Layer 10 of a small transformer language model trained on English Wikipedia (16 layers, counted from 0, width 64).
Take only the direct path to the model's output, skipping the later layers: a vector added to the residual stream pushes a token's score in proportion to its dot product with that token's output vector.

Output vectors of the tokens that the questions are about. A number n stands for n times 0.0055.
"umn": -125 98 -117 -257 72 -164 -90 17 -168 246 48 43 -30 2 -14 -11 151 20 223 -108 24 11 -95 -141 -9 11 -42 -78 48 -104 178 -48 -24 60 -120 85 2 71 -66 -253 -45 113 100 148 106 -67 -90 31 -66 91 31 125 88 -18 105 -113 104 -71 -97 79 -47 203 -97 42
"oted": -134 -35 44 -50 -121 28 112 -146 -81 -89 245 41 -147 -51 -112 57 -103 -42 54 -24 50 13 -78 67 192 155 -142 69 29 -34 141 34 104 -35 -153 -29 -159 122 164 -206 -56 -32 -8 -19 277 -14 -63 4 -33 111 -56 100 105 -38 152 65 73 -92 37 1 34 -91 -259 51
"ically": -71 100 7 -55 -263 97 179 -118 -19 -39 93 42 -172 -40 119 -95 66 -113 86 5 180 -5 -37 -114 -169 72 149 11 78 -25 43 -22 -68 -173 -256 -238 -196 17 26 -126 133 122 23 20 96 -171 14 81 117 119 297 13 169 -15 164 -104 -61 125 5 48 -153 106 -117 10
".": 193 -213 136 84 103 55 61 -21 160 17 -135 -39 -178 9 31 -105 36 -15 -45 112 -137 0 -10 22 -16 -54 -3 2 -47 105 -54 10 142 97 76 -8 61 -56 -42 60 -142 85 -49 -156 -84 210 -15 42 -112 -17 -112 -54 -20 60 -3 107 -71 69 -50 57 -39 21 -74 -47
"atory": 155 60 -150 -249 -161 68 29 2 59 68 257 258 24 -62 66 -33 3 -210 -63 -192 244 97 -30 88 160 -20 -110 -93 -36 53 88 -23 -206 -14 -129 31 38 -16 -109 -124 102 -202 -15 -47 65 -43 -90 127 -52 -7 39 -24 129 5 24 -26 36 117 50 8 -26 88 -62 -10
"ulture": 18 233 -57 -76 -19 -245 39 -99 62 65 110 59 -88 -168 34 -138 -43 -41 60 -62 225 156 -36 -119 106 201 -226 186 -10 -45 -65 -64 -171 -116 -207 118 -223 102 -23 -155 -53 -65 90 -69 73 -45 -21 20 45 158 17 91 86 38 16 -19 171 153 -93 110 -297 178 25 117
"ects": -25 82 -27 -187 -204 -198 -44 132 31 -84 40 -89 -241 -157 109 -51 -8 -88 -66 -36 60 -65 18 -19 212 227 -19 180 -49 57 192 31 101 -225 -182 -55 -106 3 203 -48 -177 3 -92 64 93 39 -21 -33 -68 67 160 68 27 -13 285 40 -135 -10 -69 99 -179 76 221 150
"side": -73 0 -87 -51 -183 55 -78 70 122 146 -122 -199 -2 33 -125 -230 10 38 140 -68 71 -102 16 -140 169 -85 -92 -61 -181 13 48 107 10 57 -20 -60 -40 59 -58 95 94 35 62 69 65 -59 48 45 -144 90 143 25 242 -21 19 -96 -184 -36 -85 169 0 223 -87 181
" D": -52 -23 72 34 78 17 -72 65 20 -50 -65 -4 9 -42 43 107 -19 54 40 65 -25 26 31 17 -71 50 -14 26 29 -107 -69 65 38 15 102 -59 -60 53 -110 99 -23 24 18 54 -141 -62 -11 -34 -10 -63 -4 -40 -48 -34 28 71 20 -72 -49 26 112 -10 -2 -66
"ud": -37 -126 77 59 36 14 76 50 -53 48 32 -1 156 -128 15 -8 35 -62 -8 22 97 -104 -41 -86 23 -58 -63 132 48 57 -77 -86 122 -16 -21 -6 -34 50 -151 -145 -41 -88 -60 58 -96 150 130 -102 6 48 -11 -31 38 4 73 60 125 -138 -113 75 66 -51 103 -40
" born": -11 176 33 -26 -29 -3 -25 121 -102 74 -80 188 56 11 -179 52 -110 -126 -175 -1 27 98 56 -246 203 139 18 -30 -93 -44 -118 -51 89 35 3 -73 86 -35 24 -37 53 -157 -55 11 191 -7 60 62 -1 173 224 19 27 -106 -36 -151 -172 167 38 -138 -4 -107 -52 62
"op": 87 -84 36 -89 137 -55 -131 -3 -20 122 63 158 15 3 41 -76 79 42 -17 16 -96 -19 -70 -80 -1 108 -19 78 171 -64 93 -141 62 27 -151 48 -38 92 85 -12 -6 -8 -62 3 -44 -1 -17 -65 15 12 108 34 9 16 -15 -59 63 -2 -214 -133 101 -224 51 35
"hold": -70 87 44 -161 -154 -109 -213 -147 -69 133 -124 -169 49 -102 186 18 -109 -66 -111 -81 12 -34 -19 -102 176 88 -24 39 -145 -133 87 105 28 186 19 9 -30 59 132 -79 204 -222 20 -34 210 -46 88 113 111 6 103 22 84 -37 -60 53 27 2 -42 220 -139 -66 -4 180
"eth": -67 -125 -69 35 -137 -168 36 -16 -136 -3 69 69 -43 -27 185 -11 -49 -9 91 25 15 -94 -93 40 -30 5 31 31 -197 48 99 4 49 -88 -61 -89 -81 -46 -78 101 147 -222 10 14 -19 20 12 -24 -54 88 136 26 178 -34 55 68 12 241 0 41 -75 142 70 -47
"ians": -191 136 8 -165 -23 20 -63 71 29 26 -67 143 -246 -80 -46 -91 19 -71 152 -29 157 92 -21 158 -92 23 24 92 -13 -58 4 -80 -151 -100 -60 99 -6 30 31 -248 34 23 -77 47 16 74 123 33 29 185 81 -13 27 46 157 -3 -207 100 28 -103 -173 81 25 50
"ations": 143 -67 -66 -175 39 14 -69 -69 38 37 53 171 100 -158 -43 -44 -78 -175 71 -13 306 149 -39 6 110 205 -104 -39 140 -62 -51 -197 -66 19 -175 95 55 52 -75 -127 58 -16 -77 -24 119 -23 10 80 -68 -2 -7 -18 64 -27 -28 105 105 -72 -7 -119 -237 105 95 72
"ensity": 200 -11 53 -242 -65 -44 -13 35 -99 108 144 -59 -282 87 -139 -81 -291 -130 92 -120 1 15 -4 -3 82 -83 74 237 69 -12 211 -37 12 -63 -140 43 -67 27 112 -139 -64 40 -43 61 -48 1 72 -104 146 77 26 69 -82 -73 -75 -60 73 -65 196 87 -19 164 -174 317
"ased": -100 113 38 131 7 77 185 112 16 33 156 156 91 -103 9 -93 -31 -110 154 -44 16 -62 -74 -209 105 135 -114 96 149 -200 68 -173 80 -50 -187 -74 -26 2 73 -75 40 -210 -12 55 158 159 -8 113 -26 -64 103 74 144 -17 187 -215 36 -45 -321 -190 -201 92 -175 46
"ess": -63 -34 -173 23 -14 -66 70 -71 -64 -21 -53 -34 -52 -164 111 27 -64 -39 -94 -125 46 -23 -60 123 2 29 40 90 -52 103 61 81 150 -13 -74 -21 32 145 -86 -80 123 -77 6 -16 -126 37 -97 -25 -41 217 82 -9 -57 30 67 131 -9 -1 5 151 -85 15 36 50
"sequ": -275 88 -111 64 -360 -116 22 91 39 151 210 -108 -50 16 -15 127 -57 -77 62 -58 189 31 -126 -271 -83 204 15 147 -24 13 80 98 -29 42 -98 59 -129 80 -42 -194 -25 -4 -44 -31 51 -113 51 -206 284 147 44 56 202 -114 3 -74 -88 100 4 62 -142 137 8 86
"ef": -88 3 53 -26 160 74 58 -113 77 -55 92 10 28 -50 16 45 -230 8 -74 0 -46 42 -81 33 89 226 -195 -15 7 164 139 0 -41 -74 -58 41 -358 47 22 -228 -36 -168 15 -17 -4 102 -92 -109 135 155 32 53 193 -55 -147 54 -60 35 153 149 -77 39 -83 29
"ban": 186 25 -270 -16 -143 -50 -46 82 -29 141 -15 198 6 -45 -33 97 -70 -77 146 46 90 -60 -50 -25 88 123 -155 20 -180 -105 133 -41 -55 -77 62 179 -104 -3 236 -119 -52 -86 -87 134 0 -82 -71 132 -66 19 31 39 152 -32 -26 -83 44 -210 0 151 4 37 -114 76
"areer": -61 26 11 -145 -77 -142 169 -115 55 12 105 266 99 80 -221 106 -10 -80 -101 -37 112 8 -43 -245 29 149 -126 232 181 -233 12 -107 28 12 -256 30 165 -41 202 -215 -150 -121 41 46 110 -66 27 148 -17 239 28 190 -1 -39 -166 -211 -114 48 -48 -67 -157 316 16 120
"ient": 43 136 -31 -34 3 -193 -22 53 94 72 98 4 -43 -102 18 -13 -4 -47 29 142 223 -13 -58 -1 16 48 -181 43 -42 29 116 -35 35 121 -304 151 -124 45 23 -115 3 1 -29 157 7 -146 0 18 -47 164 -159 -28 137 -50 55 -110 -7 -133 97 -3 -72 62 -7 -90
"ollow": -76 -114 -77 28 3 -99 118 -27 -138 112 56 -40 268 94 21 27 -152 -98 29 2 -7 -33 -49 -130 114 -13 -54 116 -141 -101 134 26 12 -82 -179 -106 -81 -1 -115 60 -128 -127 47 -35 118 52 121 -110 -28 100 68 100 74 -20 208 -123 -9 110 32 241 -160 -48 44 166
"outh": -52 100 -32 -108 -145 -27 -158 99 -218 158 168 -96 -37 -23 -1 -73 157 28 86 -305 154 -134 -28 31 240 -59 -202 25 -91 102 189 -187 -84 -129 -90 42 -74 -127 204 185 -80 -146 -3 -10 82 -80 29 86 -8 164 166 96 -33 66 -7 37 -53 52 6 101 -42 13 6 70
"\n": 41 67 93 -5 55 -20 29 3 67 -165 -52 -53 -23 97 -18 102 53 -12 -118 53 -120 -56 82 -90 -13 -15 -231 -143 227 -35 -47 138 -95 -85 -11 124 -13 -118 -116 -17 74 -26 62 -51 -56 108 -117 81 -126 -11 7 -51 -87 60 91 63 140 2 -2 25 -24 -46 115 209
"ansas": 48 16 -116 -143 -173 13 142 -48 -53 -101 162 -132 115 -74 -281 174 -123 -107 114 -163 -20 -63 -99 -114 75 101 -224 9 -159 -98 98 -212 -215 46 1 -85 -144 -175 475 171 -20 -103 68 92 23 1 120 48 139 276 -153 73 259 7 189 121 -36 -61 -92 232 6 241 -118 49
" group": -112 136 115 26 65 -55 43 -36 -8 52 -67 50 -6 -44 -60 -75 -71 -50 189 -121 13 -47 68 -9 46 -103 76 72 -115 -19 36 -6 -4 99 -72 37 7 12 29 -48 -68 36 52 24 -16 -36 20 41 -165 -21 -9 -37 106 -10 -16 33 -8 -96 32 44 -37 93 -44 40
"erv": 9 -32 50 -40 -39 -280 -20 201 -38 -54 14 -20 47 -18 142 107 -81 -89 -86 -132 -49 23 -55 -35 42 24 -96 70 -170 -1 51 -248 157 81 -116 -42 66 48 19 -111 -35 -122 66 64 23 -34 15 -73 46 65 122 16 36 31 -25 156 73 126 101 -41 -45 -65 163 41

Each question shows what one neuron of this layer's MLP adds at an activation of 1. A number n stands for n times 0.00076.

n224: -43 -93 -132 30 379 -190 -60 -6 -42 -45 162 8 -168 106 28 39 132 -128 160 -79 -124 34 -66 56 -148 -52 -4 125 -3 -67 52 -53 -102 61 -16 32 67 -2 -61 97 -21 -134 -77 110 57 -114 -135 -11 -36 -74 -50 -162 -12 109 47 -144 14 -65 192 207 175 24 95 104
Pushed up most: "umn"

n118: -165 -157 -4 111 -143 14 -93 -42 -93 -61 196 142 -87 -118 93 254 11 52 -75 -131 -158 -80 6 -57 -5 3 21 191 205 -102 47 -17 6 82 135 43 62 124 -36 164 -179 48 132 -194 -37 -107 263 -106 -124 96 -57 65 43 25 -80 89 -37 141 -242 106 -59 -47 -57 23
Pushed down most: "ient"

n70: -27 -188 73 110 -15 126 -148 420 -90 83 -223 12 -129 257 167 46 -108 49 4 185 -140 68 -93 86 -139 -68 -91 -105 -69 -280 -69 202 94 30 146 -171 -180 51 -167 270 -19 155 43 39 -50 18 -216 -9 138 -81 57 -16 -114 -51 -130 -109 -70 -107 222 278 28 -189 97 61
Pushed up most: " D"

n72: 61 -117 178 40 -145 92 -23 32 -22 151 236 -28 -26 -215 101 22 -163 -105 -168 120 21 -64 14 -16 -22 -92 -123 20 145 141 -28 -106 -29 155 17 68 -148 142 -134 -50 42 143 9 245 10 -63 97 107 -79 -168 -159 -21 -75 155 116 -29 -85 -227 198 54 8 17 -26 -213
Pushed up most: "ient"

n179: 179 22 123 189 196 -212 -1 39 149 -72 -121 -10 149 -26 68 2 -287 263 -76 0 165 41 -136 -102 23 -154 204 104 -24 42 -41 -5 154 -83 102 125 129 -331 -1 -55 16 35 -67 -73 -203 -286 167 -227 39 190 -56 -37 -144 19 -33 -23 80 -39 -88 -31 -5 155 -29 -228
Pushed down most: "oted"

n155: 35 -76 148 270 4 -107 132 140 -16 -71 135 33 -111 -155 165 162 0 235 48 -139 -207 -90 222 132 -24 -150 -234 -63 -132 65 9 60 116 -115 -115 -39 -15 16 -208 119 53 -260 44 -14 -110 34 -14 -99 73 49 111 -168 131 -147 -172 -63 49 284 -27 -4 104 105 -111 -81
Pushed down most: "ations"

n76: 78 98 -126 0 6 43 -125 -280 -86 28 -80 21 -65 37 205 -81 210 -19 -24 -263 47 155 86 28 71 -117 157 -31 161 25 -31 -60 -72 -16 -1 -110 68 61 -1 189 24 -64 32 -37 -73 -181 46 10 125 -24 15 294 -67 -86 206 -55 -47 -101 36 43 -25 -119 -62 -62
Pushed down most: "ef"

n187: 157 69 48 -239 -120 130 132 224 253 -152 -11 -237 -26 112 112 45 -195 -88 79 -104 14 -13 -54 -68 99 -24 41 -150 95 20 -154 82 86 -11 60 247 -81 -296 -152 -47 187 211 -178 279 -45 13 -335 -132 -143 -114 -212 103 22 94 220 65 34 -109 -70 14 -62 -218 266 109
Which two tokens does it push up most, strongest first? "\n", "ects"

n183: 223 12 1 243 -201 -22 16 -52 74 90 -130 11 -102 -98 -14 -159 -22 91 -61 28 -56 24 -51 1 -26 -101 -142 -20 -202 90 -97 -37 -18 -14 -81 10 40 -13 0 -143 160 98 -56 99 -3 139 -118 63 -75 -107 -99 101 -29 127 155 -160 -1 110 124 55 -29 189 129 -97
Pushed up most: "."

n101: -38 11 49 129 -166 -15 -43 -97 22 7 10 167 98 25 208 -44 191 36 -156 -59 78 141 -166 50 224 19 64 -58 -55 -38 29 218 -51 74 80 13 148 -68 -87 30 31 40 26 -370 -142 171 -2 -3 -214 -186 144 -60 -294 63 50 -172 57 -124 -47 -84 140 -203 59 175
Pushed down most: "ansas"

n220: 103 -115 92 96 -47 3 25 -66 170 -6 -5 142 2 135 -42 79 -108 -50 -48 309 -96 164 71 20 65 -225 105 -57 -74 134 146 -3 49 -149 -67 32 -116 6 -132 -103 125 24 70 -51 109 -48 -48 19 55 -9 -119 107 -76 -114 -95 53 -68 215 74 -104 -185 -197 -226 35
Pushed down most: "ansas"

n61: 25 56 60 117 38 -64 16 -41 71 -18 8 -31 66 -10 168 -136 -154 -111 -64 -178 17 -60 88 4 -25 69 116 -32 -74 -6 -133 -47 -34 182 4 -106 -97 7 147 81 -226 -129 -98 137 37 124 -37 -126 -94 47 74 107 49 -97 12 -123 244 -99 -35 2 397 205 83 -117
Pushed down most: "ians"

n20: -56 183 137 107 109 -222 18 160 55 32 16 23 22 4 82 188 -131 122 13 -78 -38 -96 -96 64 -173 -133 -187 6 81 -24 -16 12 -17 -141 64 56 -28 64 -146 97 9 129 47 -63 -57 -77 183 2 -78 111 -99 -90 -83 53 -245 39 146 32 -94 -125 -24 -14 -1 32
Pushed up most: "\n"

n114: -29 -51 -38 -12 -43 139 42 80 161 -24 111 -41 -112 -9 51 -164 -415 76 35 99 -159 228 -78 141 -378 34 45 -173 -23 -111 16 -126 60 -163 420 -28 90 102 -79 -158 -82 7 63 132 -3 -13 61 31 93 51 176 25 -192 170 14 -312 -16 76 -172 70 116 84 54 -116
Pushed up most: "ians"

n189: -140 65 20 185 219 97 27 -188 -59 101 -181 13 -51 -221 -153 -17 -46 104 14 -16 151 68 106 -28 -121 -16 57 -72 107 -121 -107 145 111 116 -125 136 125 28 55 -14 -94 25 -38 107 29 -143 -127 169 -269 -213 229 -233 -89 39 -101 96 74 69 14 91 -14 79 70 -18
Pushed up most: " group"

n107: 75 -23 -69 -33 -43 -261 -66 41 -166 66 -191 156 -2 -200 -18 45 161 24 41 3 81 -91 -6 -22 221 95 51 -73 -217 -10 10 112 55 74 69 134 87 -34 58 39 -79 -94 -100 40 90 73 -40 27 -127 130 43 11 -38 -7 -85 -11 -49 -96 117 -39 -51 9 -7 -37
Pushed up most: "ban"

n159: -25 -28 -56 -138 -24 86 -107 -70 -28 225 -67 -29 -69 24 -139 99 43 -66 -59 -69 16 -117 14 29 76 48 -110 64 -50 -172 138 -104 -79 7 14 61 -19 23 166 83 -9 9 -16 -54 -36 44 61 199 -134 -119 41 -64 -13 97 40 -43 22 73 51 173 76 44 13 -166
Pushed down most: "sequ"

n148: 40 -126 77 -135 -92 148 106 -232 158 3 -109 87 -29 20 113 -43 4 -6 82 73 68 82 -269 43 -119 -47 -17 -138 178 -28 -13 50 42 -97 66 -7 107 43 -80 -119 -92 44 -89 190 67 66 -112 -246 33 -132 156 111 -2 155 -96 -134 84 -38 97 0 -73 56 -32 57
Which two tokens does it push up most, strongest first? "ically", "ations"

n186: 51 6 -170 -4 39 118 -157 242 -40 -116 147 -23 -47 62 16 -208 -237 -72 126 137 -131 -134 47 -140 -84 97 -67 -80 186 -9 51 10 -86 18 37 100 60 69 108 37 -104 48 -112 58 119 -349 85 60 -119 52 40 -137 140 60 87 143 -218 -138 124 134 281 61 -75 -234
Pushed down most: "ulture"

n55: -207 146 9 -76 38 -58 -163 36 24 -90 -28 -65 -4 38 -57 -111 117 -48 -40 213 -128 90 -94 167 28 93 -44 -131 0 -79 16 37 76 -226 10 59 -139 33 -161 131 -60 94 107 -44 124 -15 -28 74 -77 -7 -168 20 44 -81 -110 254 94 123 -23 104 -117 184 26 105
Pushed up most: "ulture"

n150: 70 60 24 -19 -65 -185 34 -219 25 83 81 147 -128 -105 -70 15 20 61 -5 88 -93 -139 2 102 -18 123 -89 87 128 104 -119 9 -128 -34 118 96 14 147 -45 93 -89 141 105 -73 -128 -67 -65 83 -73 -32 82 -25 -80 125 78 45 -26 32 -215 -106 -86 -41 114 -101
Pushed up most: "ulture"

n113: 59 -11 104 64 85 -28 203 13 -71 83 -114 -147 -145 81 63 -115 -6 114 73 2 -248 72 242 156 -142 -141 -4 -87 -106 -111 15 -16 -54 20 14 -7 82 33 -180 -47 0 -46 50 -26 23 -94 105 -57 139 107 -93 -76 178 -23 -7 50 213 -27 -14 67 -26 58 -266 22
Pushed down most: "ects"

n133: -113 -125 204 23 163 21 -61 -156 -35 30 -32 28 -8 1 71 -237 -9 -38 40 -18 115 -66 -109 188 43 91 123 103 10 -117 82 2 -70 131 100 -156 95 -14 176 -123 93 -38 154 12 43 -8 18 77 -77 154 -128 -43 -233 122 -33 104 -130 -232 -46 57 -66 -42 4 14
Pushed down most: "sequ"

n163: 69 20 118 116 20 86 -7 51 198 -37 -116 44 -84 -31 -40 -166 -46 12 40 135 -229 35 -35 106 15 -70 150 134 -145 128 -78 -147 32 -164 161 176 -144 -43 23 118 -65 -179 33 26 -251 -15 67 46 -194 -125 204 22 -58 -14 -165 0 -45 -29 -19 148 19 16 67 8
Pushed up most: "."

n254: -19 241 -346 90 -134 2 -74 65 -104 -173 -6 -192 -35 19 -36 -3 -11 -45 54 -3 -35 -49 12 49 -201 137 41 158 -44 214 205 125 -139 -47 86 -9 151 -58 -163 25 141 -120 -82 -9 -183 148 -198 -82 -54 237 38 61 -27 159 319 -12 -48 -50 173 107 -105 -68 164 -291
Pushed up most: "ess"

n135: -125 116 -75 80 -65 54 91 62 -28 20 -82 202 -2 146 -40 271 -298 143 -40 -83 -30 -48 -242 -38 -25 98 76 -141 -144 132 137 -55 293 -5 -9 -14 -201 15 187 -99 159 70 76 -14 -44 -74 -9 33 -36 -18 54 -133 -122 -11 -174 -90 -79 47 73 66 -175 -11 93 67
Pushed up most: "ef"

n53: 87 48 76 128 33 -249 71 -153 -99 96 -64 79 -58 -78 -156 -79 29 92 99 126 -103 277 74 85 37 -7 77 -108 65 23 29 22 -117 -20 -95 -10 -246 94 86 -57 118 -31 -99 -26 58 -100 7 163 77 124 -35 60 -75 -183 -67 118 138 -99 87 -121 -205 64 68 -188
Pushed up most: "ulture"

n229: -115 -5 -131 -140 147 -18 34 -4 8 -30 -44 74 -69 46 -168 -2 81 74 179 -14 137 18 153 -11 -74 -87 137 -207 -133 -23 85 -150 66 -80 44 58 -10 -144 -53 -98 92 20 -95 6 347 8 46 -4 56 74 45 -38 58 -114 107 -144 -6 -77 -73 108 16 -6 164 45
Which two tokens does it push up most, strongest first? "umn", "ians"

n233: -158 319 -144 272 113 -183 -91 183 -66 -83 2 48 132 -169 -17 25 -167 -32 99 -27 -11 27 -22 179 -174 -106 112 -67 -323 52 57 91 46 38 -192 -142 132 -25 356 -241 87 -1 107 -41 -139 -175 399 -179 25 -60 -121 -128 23 -29 136 146 306 26 110 -32 -252 -117 168 -76
Pushed up most: "erv"

n230: -68 -26 -6 -32 -80 89 15 145 -125 -257 -82 -64 -130 261 -106 7 23 118 -86 -119 -260 18 -150 29 136 -190 -74 199 133 20 35 248 -40 -37 236 -109 342 -54 -52 168 -126 -19 -2 -118 157 -35 118 5 -83 -107 13 2 145 -124 56 37 107 -48 67 182 -227 -100 -93 61
Pushed down most: "ient"

n225: 44 -142 -14 182 -45 119 -104 -123 82 -112 169 -235 43 -19 29 -101 37 -18 72 0 -166 -24 158 -32 110 -32 22 -129 58 -80 -85 135 18 -155 50 -129 47 271 -35 8 125 54 -18 71 -167 49 137 -51 -145 91 -16 -156 37 -7 23 -57 -76 -202 40 167 -5 71 197 41
Pushed up most: "side"

n127: 54 -93 54 -180 5 102 128 60 -71 2 -6 -116 34 -230 -52 4 -31 70 11 59 149 -135 -58 -95 5 11 -345 -66 -15 -15 -3 -14 146 136 -16 -220 22 130 -187 -77 116 -21 63 108 -33 -33 -82 -131 230 141 -53 188 -44 242 76 -14 29 -60 21 -52 255 -20 50 -127
Pushed down most: " group"

n129: -44 -7 150 123 43 93 59 -111 -110 24 155 30 101 -115 90 -13 -81 29 33 35 181 -33 -145 -173 -382 188 21 -16 -39 -45 27 -120 23 -93 51 -158 -6 -42 146 -17 -71 0 -10 -10 130 39 -57 -84 -23 49 33 -170 216 7 34 -70 -50 15 -88 -11 295 -154 73 -28
Which two tokens does it push up most, strongest first? "ically", "ased"

n105: -153 23 109 -26 220 -24 204 -15 107 -30 -186 -221 106 -11 141 -78 55 -107 81 75 159 -41 -160 46 -145 -135 55 -114 -50 64 -83 -163 199 -25 -55 -49 91 -118 -94 -2 -50 -119 116 -22 124 75 123 -97 -60 18 121 -50 154 -204 -82 123 228 -13 -98 54 178 -115 84 -82
Which two tokens does it push up most, strongest first? "ud", "erv"

n240: -115 -21 256 7 127 -123 -62 -63 19 -5 61 -57 23 -212 -34 147 -40 -228 -82 -152 -32 -24 -241 -354 246 -117 159 -58 306 56 13 18 -95 18 30 -66 120 168 38 65 -27 -32 -276 126 105 112 46 -19 184 -2 187 155 -220 -26 -34 7 21 -58 132 -95 -49 -102 -8 68
Pushed up most: " born"

n36: -65 -3 -49 86 114 193 -12 50 -62 -144 -79 -11 196 18 -94 35 194 -46 -57 -153 92 89 48 -70 70 -55 -185 -96 162 -44 -7 -9 27 36 -75 -152 -107 -6 -156 -10 -127 -55 -34 -120 109 135 -36 -111 36 62 -162 -14 -94 74 224 233 126 155 142 -44 97 -33 -270 32
Pushed down most: "ban"

n140: -145 13 128 134 -23 -23 72 39 -164 -28 46 30 80 115 -70 23 -37 -93 74 -111 -13 -78 60 85 -37 -135 11 -113 -27 -103 164 94 141 -111 6 -117 149 -57 28 22 -174 38 -2 -145 62 5 8 -171 142 -101 -92 82 27 -93 101 -40 149 102 -73 14 152 93 142 -198
Pushed up most: "ollow"

n57: 156 -83 26 44 -14 -98 219 -173 78 -22 117 -34 109 -36 105 60 -46 -85 21 214 23 -17 49 1 -124 -54 -287 -150 -98 145 12 1 -191 163 13 -108 -82 99 14 35 39 162 54 -120 65 -39 90 169 152 63 -88 -73 -146 51 19 -26 -164 -154 31 -145 50 66 50 -67
Pushed down most: "ects"

n216: 15 -309 -194 151 24 8 -46 -143 248 191 158 -42 168 81 167 -41 -96 79 -172 -15 -192 -193 -190 -56 174 -194 135 -364 85 -13 122 49 -299 -335 -245 -267 -14 135 -168 106 107 -98 -54 -119 18 -17 259 170 60 76 41 122 -63 262 -88 -115 45 320 -14 16 146 7 -11 207
Pushed up most: "ollow"

n191: 27 125 -282 -34 -75 76 26 -62 -304 -37 -94 38 28 -78 13 83 1 74 53 -2 35 -146 64 -16 -13 89 46 158 -91 -118 -26 117 -124 21 108 -14 174 59 194 -93 29 104 119 -30 -35 -33 -49 117 5 8 -5 -70 -278 -173 33 103 -77 24 -32 6 135 -14 133 -11
Pushed down most: "ef"